Layer 10 of a small transformer language model trained on English Wikipedia (13 layers, counted from 0, width 128). Numbers have three digits each and are written without spaces.
A neuron adds its activation times its output weights to the MLP's output. To switch it off is to set its activation to zero at one token and run the rest of the model.

Output weights of the MLP neurons that the questions are about. A number n stands for (n - 500) times 0.00095.
n3: 209534422666587312575488515528521490620392345302792406391328382523637657453632551633429440517599326654428373408525276562508620548511320524496648341511428212748422522540555561671563397684392586535610592325524315340417321367318634541335420613350459407434579402503536500469569425189586347520254207393487383318609685507357546566676413398428500543466625567542358455554598461462518511580641
n32: 640694686681435583447283446384594249204565462682330614770483457350660631285539357332415481481201531423381580554405774579466703471317744459365369541257520557431527254704578591552722356728429713353518536232583373439479658617542536477703477539532694449412611504535504488480338234199557500415311359404606438729562589459557423425504563616388496427661475239547547676348410332453425339536602
n34: 490447514570330625428473391395600360500529594617524567629522441648543542467534561294386348408146535716415294409660518562432442434600759548475514409569400388454355658606285321455410428725583543426471616286541344312481397533356626579701424456587666319449539575548457350699464585036841595532439609274619525438493557428643465469545600673504421572497478496465438410529489517436456500583476
n119: 637915503634517720623332522697607534464579331552594356486414483715489472555460643626600795460457384702520430422535528607602511474425433545619392516402532506669442348507510707394685452394374460563322383743590524422576575437589295548557620424577414589415662268387345591362390397483504429347558405344283562434460432486539614580662355428447593529569540372333365504612485648302426481319703
n125: 637551462487541543471424433633295548474728341466617466698469443541604432120207493579518527514716346615597457615561173583585589568401302434529456497340707973632690459476532602566386346442589527637414652665652493405469288500587413454600537426332439433553507620553489730362522482706390663427600485566456466564686478526705515528341426523702534658458327406479804457518423396340609431265623
n126: 817582437484541446661476538609418424522289264452486562402508307606522522627642461515595350442405663596439467654522500526558406629732525571374467757578493693448430444380567516508417599471568527254317558349439396537605438477748569521597322486313301373356660168757352457472523321578529456554481459584544654540500588571452252318397585625539541474571711697386607263455562692661481481289351
n136: 625484485387669466490630524398522572589581319470451432621536541351504474340420218484462603358500400142444436171455599334419183631438481557747388430718519326535460566511559422378429515553421627551576751366370549603516492619420421625590496448609348319626434475702241609367367195473776397563558512315354390512367206283604481645567556598431365326567465257373682520581455489373559568332430
n167: 477379783389503369358557627483670303706514520323658400273450574506399544556898756354690596513389623565468395618622353528442465536573544766427490644581757150645451448603735530416449655483510506519565432686416429466518707607511415759578628507513611629500622377576670378560507469427486490481685458625438532369718459514476545443450517482456404406507415551480507569594333558284468435490586
n191: 728381504448410492416412524629567478551399558221436406515524582347282556618605427472450586636390396423405485592598378678504476472542640500492651423660558352342580590428548628635421596303654291699146637589761530362708488567205409515638575422620696370393391479633473198448634645523642645391387437486550496751598546492299817481537548626537682423244445858522373569574390428390429331478426
n224: 808288722474524547646500458707543406661418629456554628595589504507586543489447341523511616407251464647368525570312533420398470600671609655694567288583634681467570706476553429425486316412590404252677529348629413367535363565431332404584404607543558660492381463422567377546594607570463592517264318574456504661496507478481478575571493531378497712689724328461221543280621282328504372640742
n236: 643377393436484235631348656296539506665565417612619573397603315409418497649456497717419434324453430536525690506450564660669445655497577450524462559531603346565596527327406424273437386420487550455485547704776457517540408535349366490506481500570630790284493429380343470513410510576432507673586500500621479305396639664544291503585477349377437514507733490665526543531350373370608631418327
n257: 700409685390570391421284618456666584334504507480841591489547348252628438546793440577310434607486480461432309756449300841575492531481416601256650629402425520537549360406446472413602314485529617488443696631402442626543560492554482719605597647540550511531624619439605434392569556636452585680583687480500622354606403496593530580363237508544524755299523552319464295504335489657219496543453
n301: 403459481793401340483351556546293335792669507536655405418675515532405439369519396573313518525407652500454439548397531624418659246441270500535449475575528452367345417645627575434450761388409806397599400605606386430409629412411504605482424710565492477536583454295370385556277790335531488787394352380467576386460710528344616697462466450786467504609256662538658516508845481340412529640402
n318: 358625599447665466661708440503547646563632555669513390569435385356402338475272536647680381686401320725684405546595294664478627493497439394817758450584437742493405521503437541485449460305422494645466596486493422538603417475575619580555616447463522430642451497490381480600231741447607397607546723437603578553691334462438514513436346533379378639533571558789627299378460537475389420487617
n359: 800257525531546515520400567523825536558251428746667618554508715465376548772555475583511295266387508320483523511594819606338597397569447448604477358481223567584717508656573529557638478560548310655324383492482459184472347484619579529637511478459651390535535577599504433415418546518336716604639332528555488247516565296588420437511722500240546324375480659570555605643564605445528416470287
n370: 385485392534529500461406341480440384667393623654206648592367349595229557616434710553369573360433627432720378549409449433449661361431402243576493591587517939224435573561464592438651441592366681753394350493527429428478593596357476302429612642567675487298410497497562513546489565597552531466267591584566405474521370587335623403713430394292522503477500469560427496563631459435606529400407

Each question names a token from some text and the token that comes next. It shows the activations a of the neurons there, in the order above. A number n stands for (n - 500) times 0.023.

Then comes g, the gradient of the next token's log-probability with respect to the MLP's output, scaled to length 1. A neuron's effect is roughly proportional to its activation times (output weights . g). A number n stands for (n - 500) times 0.00082.

"r", then "en"
a: 512497500499524515496468489503490497443497534510
g: 505415520537448653460378549549408580428545552443451492559326589502743698543419531425330642507419346408401353439543505539418547691668512484506703383506528602563505459400433296511493513529383348539659475512209320446358525573511478617323463469515469483533650455553482523528721519573408477480595624277443496620523715528541595844273441298595519322540391473364629249437566498486567384631468
Which neuron, switched off, raises the next token's probability most? n359

"ice", then " p"
a: 505501436495509432516495494487500498499510495506
g: 453329378521591629617508438604778507472504569566243452537497440506480537341474498396484405474403434296711308650405310320656468469397567501665467289524519443465634571575436595559458451620569440593551309399619514578350400499366629628572476466719607584665611455558368570510572352377712472446319385612621387425416584524577636540583484413367793535413476517573404408491537619583630420477338
Which neuron, switched off, lowers the next token's probability most? n126

" D", then "id"
a: 489501475491500502498477496505516486493498513519
g: 446543501155591565575435588493635731606633476543659677439495536454331464391526664470582546457586682553427504552490504615410491608553272450559449418444614554483595264554605370569603411460479569341433330477420584584564582497565348561562584492488618465314400454435587467614499435253373479618532371560583365430535617542335568116581670502423581398568535597583537668493655741449518446421635
Which neuron, switched off, lowers the next token's probability most? n34

"ace", then " was"
a: 504500503498514505513490483483485503503514496662
g: 706582522556369618401377493574480525571222453455656413626497551376616477484605482503486609402421639474610650474592548587538449602426537555551229351547396491366501473462451646487584715605350563543444639443484568498433517609669559418387455614532676195309516396531502562733663484681380652536562298525515654576513550446402495582420597423573726495275513423647425560641683616516690429462577
Which neuron, switched off, lowers the next token's probability most? n370

" A", then "b"
a: 500474322471496499505503495506510511501500499518
g: 572396223416485447636437573480229546444500391459566281592448703559634611446484349506608521409610470512660640674450429472529539526529331419514514264593510417499534489359644733649384583172475544625462510608551489683471612607457386622439491478421429527504283509332548318377469746440552475663436696558477548590562725597551547550411519535335486422561459362540519685508463550425463502532352
Which neuron, switched off, lowers the next token's probability most? n34

"n", then "ts"
a: 487495503496549473519499491512504440518479499499
g: 502592433569564554447627497585448320379534327443663445429566431644549671318476604570531530659626511547677543420715333622523621374355483349307627500629424553462555530568587456387590712394457456418442497548537413582471503380417394393476674554298469416484501566502527708441472552585484495298447425367396425772475535477662502379280499363665556436499346647403674423560574481732384642354277
Which neuron, switched off, lowers the next token's probability most? n125

"-", then " "
a: 503509501506501496437483500500502523497591492498
g: 543626545420410180743386494641578380600459651536540466407649625350509635533489439498463587517295715694311556401571596574607377650539392547392453588546518538321575481320555551299347607584458534608493541521518621414710437602216445448436458354528531436352495391643432459553509557552488458359508494594622770456547417533487488339563646457615679523490420352414396424523537627497458609727555
Which neuron, switched off, lowers the next token's probability most? n136

" S", then "he"
a: 499503503501501501487490484495484489509467510501
g: 674691351424446469349565640383449347633427674439651544406581423423516454402505578456349435518768559461402583492432563250556593586511597541529443597522505358452455469378365570414457454691473428534640401630687451409446510502441484333598564489577372558421530562372442694633598704454535468583426474675568578677387523186352767519412567419290493528506471651318591439340504593327542519400397
Which neuron, switched off, lowers the next token's probability most? n318

" t", then "ec"
a: 495497708490517509491500504589500494511504504502
g: 296474659434618326367366556426472575565547505317279496557436425672381438641579470484633452587377367344363751507425522675430501453602603505564607633597469424460476483398453428485496589429504511464677361412407523603483309598248564537670444414418572483479500567292540548335385603426488430281412613279555287346675572572460736453393510343472498584511383465433553499505677305536490653603414
Which neuron, switched off, lowers the next token's probability most? n34

"ice", then " of"
a: 511494430510495501501312451490494496522528508581
g: 621567467619567456666294722503596562387278456426393405428479621481509472558547535532513473497346388373531372427456466567526559496347450447611482549332554485604536448664239546588499504506693659421431582605596326489686616458363501362277484487511621598309476284711464507380524616526532512350670520535498458539438653514426518494671444698724560448333370480280735438452264606535410430442445
Which neuron, switched off, raises the next token's probability most? n191

"el", then "s"
a: 493499503499498501522453492518492516433515486499
g: 476533423429427607443546378548357534301440402552513500457591478597693564774475579496540491420128523453558564499670439357527362579251580382407360551445509478454501618698623533603469511733550324679532474469579631597659491542525685583362525507460363420529468349477673433407494604558297671430402521429363250627473600441458424362432565336409543376341587573308571508381485385469591482446377
Which neuron, switched off, lowers the next token's probability most? n301

"ur", then "se"
a: 290469503502500500515538472503505505512502490503
g: 665510611562423399564528304492453436417500563422292413613447400588548521500581632723490422446418580614310682493418575475443230439562494279528622574377386536398591409671464279507450576376503512473373422717527737370624559578400575439781447621512489564394541541455524606492556587541606388434388497796582544579267588390802488442524501533611470502682406456470443433413581534526528634432648
Which neuron, switched off, lowers the next token's probability most? n3

" I", then "."
a: 473497474484498498500501508513478512497494497520
g: 726599444600486608488343571347507695548334491575371563691491512583585274565537453647488612457565442431442526365250665493517605462435602457502647315582421535522600526467407420637762420524346497592439470536438505469442343484511606412359252476583659730715599450517455626642492514550371500591392294620622363313471564528354541702638519402500578436472521712548628620417398361491441596490418
Which neuron, switched off, raises the next token's probability most? n236

"it", then "al"
a: 498496579500498501512497509741500508541515514507
g: 576518568571564517687325584558314442716335608529463384486503560553435432442527580480391458279365687371611310515327501334410509649538559599500357498593509456390435691609554617487542412554341504436371432540483512382534522538676665691540271531633489608527488483665617533520667653430359491678344479450582489560427492318482566518661469673579389441565609258679511603561447256514625497636698
Which neuron, switched off, lowers the next token's probability most? n224

" D", then "ep"
a: 494489487500506497534507498501511496487498491505
g: 350678526668467321548500394523506518409526608392276506420753434407558592517566535505468513499691482492728343502548482499469373195274550572497632393591583407519478494246574566453589595501519646491531571407531577492611509646492620643556336563551487454599532660489268536410467664522597365644447626520570281562648482574477515637525547365563492542286368260819446480569473626508610463548501
Which neuron, switched off, lowers the next token's probability most? n136

" A", then "nd"
a: 501495428473505497506498486510514504507496504509
g: 637376499610583386256464586565418632448599417488449513411363408392496826694506389623507481590589581621561418415359453409636216590443439500528566472618609392666448451444461508538657281547438477562505552583491497412543511563504346443355614528497275454496461627671618315514692253499400468398541384466421470395452282540681664486513442526345543345375571691430539578300329428563398496413473
Which neuron, switched off, lowers the next token's probability most? n34

" at", then " se"
a: 508513491501509499492496490500495518504483489438
g: 593314561403645585296461651450407677460540498533523643503490450399463567379386460740633430628674376515642564604379505484536610622473494433532486380461631362458582434702335370736480448473346325569544476514490475611350531493423580599651508522623570366459582395723444353329488425560392461264648378517477361532502320504627396550263422406564614464548617639785432448365301500506441579467517
Which neuron, switched off, lowers the next token's probability most? n370

"iversity", then " at"
a: 508512504531500500493466505499501422483504501708
g: 427279598443379580374603377532481427534761636617595490550556262467455669406373425391405364538565550669467606655494436461428461611630511507367484474640352529326496579559720446400524488468423388621591411380396555441474370403613613576612573534382193464599494597244487573569476508486608588607457344424616609446652392533504545587493563453280475534526679466589181536468610369499399409712555
Which neuron, switched off, raises the next token's probability most? n119

" f", then "ur"
a: 496532486503494495495503500505503514512500491505
g: 560468447534504637552346586477440404565408640423271595488505448557576484531484544352432447511311346543395505330429577291414583505559581558620448595511491675487545583376446466612423359617814513457528567481145511497595352605419392543389630663761506460568409451533477374510513461555308313415291545567527650293452409519412557443572567683759429640428552225542621564440385408516459513470539
Which neuron, switched off, lowers the next token's probability most? n32

"A", then " C"
a: 505493453504496494478266502483500505493503501493
g: 371597358383405532546484474537455596303593443556358579454614571485532163615541606589300632561347481643642555452384475428420625553557533314675407478414720492616384570562475592440379725544592520511539475518613672669531644473504325319558443633665489501548434497305436440329408401303525330341481573511585658555414431289481664589518507523518462602530443402429432440660622652610654613410647
Which neuron, switched off, lowers the next token's probability most? n167

"8", then "6"
a: 475494497500505500526485515505523655517497476512
g: 781671687531688530584463382451722522596549400544427457427505389713693520414569563360440597404578427604463588558430408549449371367342375585588358358498534446535453466421399339462361379628462430439507607532578701675594642587412327694422478612408434428660629529566543531563541263571443622534585404590588549482599343591546635287228513441660444528305571430571486687505519520443523430354541
Which neuron, switched off, lowers the next token's probability most? n257

" United", then " St"
a: 485493503518501548420501518490516503749518493507
g: 483533558526537524418326579488396476414397444523384484698661163585658239515548589669644490427481466453324823624408529789504601507377516628433384521444343429580513521530516571496365655457475347556565472567544561354444359709431435413546418505407463595517464606411303477227569286613685467499438357598488514412313572396464626507480535452470558486551468659576525504710543523592559407631449
Which neuron, switched off, lowers the next token's probability most? n301

"e", then " ("
a: 505480498515519479503432500520507518501519488506
g: 635341534390364518527588632430617363413464558708634372574354615575529351583560514525511265457494565449581501495643388439381480561461415548427447309531437393519665430542700510579334267425494310405612421563441332306505521351467568506432608453318486536495378501451557683635703420447660387495440409355482314646681483589553427461451659518310408536433600682540511539748323482320440374439361
Which neuron, switched off, raises the next token's probability most? n167

" M", then "F"
a: 483503492526495511526475486525502503483499564507
g: 338374329608306663498555636423400380434431523538564305436505379627488680670602377596355668727458480342512655493513467440615631685488605594604461627483544304524570480637492478323482582524609478500432626408498599403568584558481528527547608412369426517432568506407582664335760299718500523538541535336522635463608436573664452552432377611480322597480550579281512718444540489765568445507588
Which neuron, switched off, raises the next token's probability most? n359

"up", then " T"
a: 506507488502503506489111500492503498495498499475
g: 420681409448578385333617337381212501495701173586441579343502606700498593578366561656529467492430429518607559480319428494403578502687414469532395529435668566593544564471328547359435421556612399432484486501570582619371641395577506500407413589659606532642626467457406525361449598425522509319517567433598653422197550378662495554323491488441283604758595542529526450597417453526475552343528
Which neuron, switched off, lowers the next token's probability most? n167

"v", then "it"
a: 519490466496515614558511509529480528463498503506
g: 550609372642546519401646626444392561323505675458649444534606516466612630597382496558352526499586490458402217332475611444531494515507554439504362546408429516289624536556500561462513297488492675572461476546483481656489648311507328540516621556337508488466417506341681379559396502473434532572316550316450538408616521527750317768678598761527484616616542592553325367596461297650347364523565
Which neuron, switched off, raises the next token's probability most? n126

"av", then "ier"
a: 500496518507488506585493493500504500500409525515
g: 441546465345443737532396668364374472221599497500467326530567418507305565477378511318282636395448529565674619565613414456501349242556577553570337454380585455470510453421364415484320488404607631564464427473584450448588607387574429739680535486392467484565443391480335621602561263430600527412793447604525502499587342374428357338463505376616427644597386582507446477457485479553567714422565
Which neuron, switched off, raises the next token's probability most? n359

" f", then "ac"
a: 494507497560502487502502492505490508500430498499
g: 500596441632494561466625491590336548513371521592624408430473502679514413600559447541506360407279484304551636334644546530446535496602465403549455255479653566520704357428406529487618624562396699591521521647609444563413252402391449693749309515681297579466519489411388355391394489651292479481606528526473480424545415429467294406565356308582725589552455311647444428634570597447451485417477
Which neuron, switched off, lowers the next token's probability most? n119

" |", then " P"
a: 497495500499513502762483510499481491494496499500
g: 443583486758600562610498595478562455459571465445407581557606436462747501337478376599546484596391617282504398524476537613404578764748464521803255555513581572596413577397565402617650633590489545373474577362397309748449532544415636462422463534467512386749605701505497635509539359537550558597561684429496363452507488483346548533468723640629492314372509535484665548448565580549390451467422
Which neuron, switched off, lowers the next token's probability most? n136

"t", then "le"
a: 485497499494502491513505502619502501555504504489
g: 509499458470647381433630617613429602442615352466438371483612576525490252505485546495379648296824564510654556612621312560519520578541393516436620605555535596630468545768533572607624698548736558523409624750565517566604591538603402422652507530246529512569531549424517339588507499573562659665398574649512447331599468481366748454356442557563619615523653522612508371654465560434414519387556
Which neuron, switched off, raises the next token's probability most? n224

"ec", then "hn"
a: 514501434505519485480328532405495500490529506506
g: 567549433737545485705538543473593595537505482545561370500392480393421556520600466326494580486492575503521481402561398521509547582355509347413298657523536434578401714429425611449639553491469503496374631352510460886630517407469263462416566673616409696799411478539669589591427429427266418271446650407351517621623366445540414390589533531399570439486520696507480597575523355639370648518630
Which neuron, switched off, raises the next token's probability most? n167

" a", then "ff"
a: 582485377505516508517498477500506493482495515503
g: 428486489599532366518584744466508406516543656451375486514510473613520628586468304269471675635532449384230510586499495472487538631611477593564367720557618502668502481450489233485559659458565446490445341523528532424516560303424548484466730578507346549372554461149668520557361407471372507436422621470519356486442363346470436404528579626383558683507413546481336393629356326668494299397610
Which neuron, switched off, lowers the next token's probability most? n34

"k", then "ell"
a: 498494484496498506513513485504500503390224476500
g: 413691519564545427642396357495391476334664653433589541643591609698401550570593408602477453497490612529476620303343639394626424305640530528503637660586695492783634378445552657541279373445577487404329571645480497369435492476494429408407645519441532510475378423348469409304582371407544437318411327606575514466233411238453569492481438540396474499564590547636500483532305517570446544669507
Which neuron, switched off, lowers the next token's probability most? n318

"or", then "ad"
a: 493500510484498483491492496497576503483502483496
g: 500558496588466245546508568444567611568549489255725501434634533568650453465646561494466458534501494496496595462420615620463445483441415841536448517437661458472607223460407562453624465503552454605432399325526588583412305526417429732594445522573328573387471632746505312668465414482202446515374395624437484546560438501521660443715392449625461594312390344551359435653388563350467581605514
Which neuron, switched off, lowers the next token's probability most? n236

" for", then " D"
a: 522488504509496478514520432508512513505501499489
g: 409363759486469491337503377458494551456629347368425488514468411583506261674630464587639408337666568596681495268374365631469551326399386542298624616580633500538442593617412416312515514622566405551547243582360423656586585586684448435366375449560376460472384380464433537586381383456473364596510466453472458534357563333560621586613501562257667591519504459470518602615404437558568317408654
Which neuron, switched off, lowers the next token's probability most? n191

"on", then " l"
a: 485507495483445449497513481496496442497478497560
g: 719620441447580405683543397418552591486592515454465552191731569365461445317630509439561404662479572418701557362466497515528424544445591614485645505369532329459432410542715463505472498611410608603580272394656381536516492702434755603717424485615597370469486524545449390447401314449325349446461418654533381492695675369447590434498521519631347376483569427422375378384548410607393562433622
Which neuron, switched off, lowers the next token's probability most? n125

" ", then "19"
a: 498511496507492507496500486499524496512500366500
g: 487520484564383505566494418530654478753633714417309389501414523664570410645661458545554683666444232694342502648602544398405362527520376459554523592594472501300544605516441454435525545385442636489361370336451516505480437509454450370421527592524446448536651683469575458457490491516501673455448588535556597628274443463657588439542661392375476561326481324763611565313457453409739571600754
Which neuron, switched off, lowers the next token's probability most? n359

" the", then " Col"
a: 500492498500500501502504537500507505492502498498
g: 556383375300538323583309356440515448410417622610352597575525262805417305655426488641455533470509691324461651634310607473418553505584370434357544593613500520632356554443454411472359267482533537491532453530552585550515481588620455328444567528330391431500396766366387558363505514523655428618643460334458503447446445407318606657434519322322473423543505460518433543551727446430360507566524
Which neuron, switched off, raises the next token's probability most? n191

" in", then " his"
a: 531487498522472481478484487409511503509503500496
g: 588413647583548649492336504464596744582491699521483521361605411555455759465486556504463529493424479613404506738719519603590568502567580383541598398593556458542295308701412683694382540438433562650444579605577449576507414605199525563681539554489466445487623422607418665674613756474630620484563485361401515632553533519507644596449565494577466478500650401539536544380442211449530438321375
Which neuron, switched off, raises the next token's probability most? n224

"b", then "d"
a: 493657489489722500473513505507511521499510474515
g: 457631639584468537553478470491500539485403321612685561447496536534542343460493503674495541693500497500626263477441501759663489327649324523511641601454655403515581427576485622469390747654392431509423437618504317426746494599533505422571752471607502455718557725628620549361554434558593540681774525585450549480494337413430491586373544384485366366373613412461605462585392411488722397538481
Which neuron, switched off, raises the next token's probability most? n32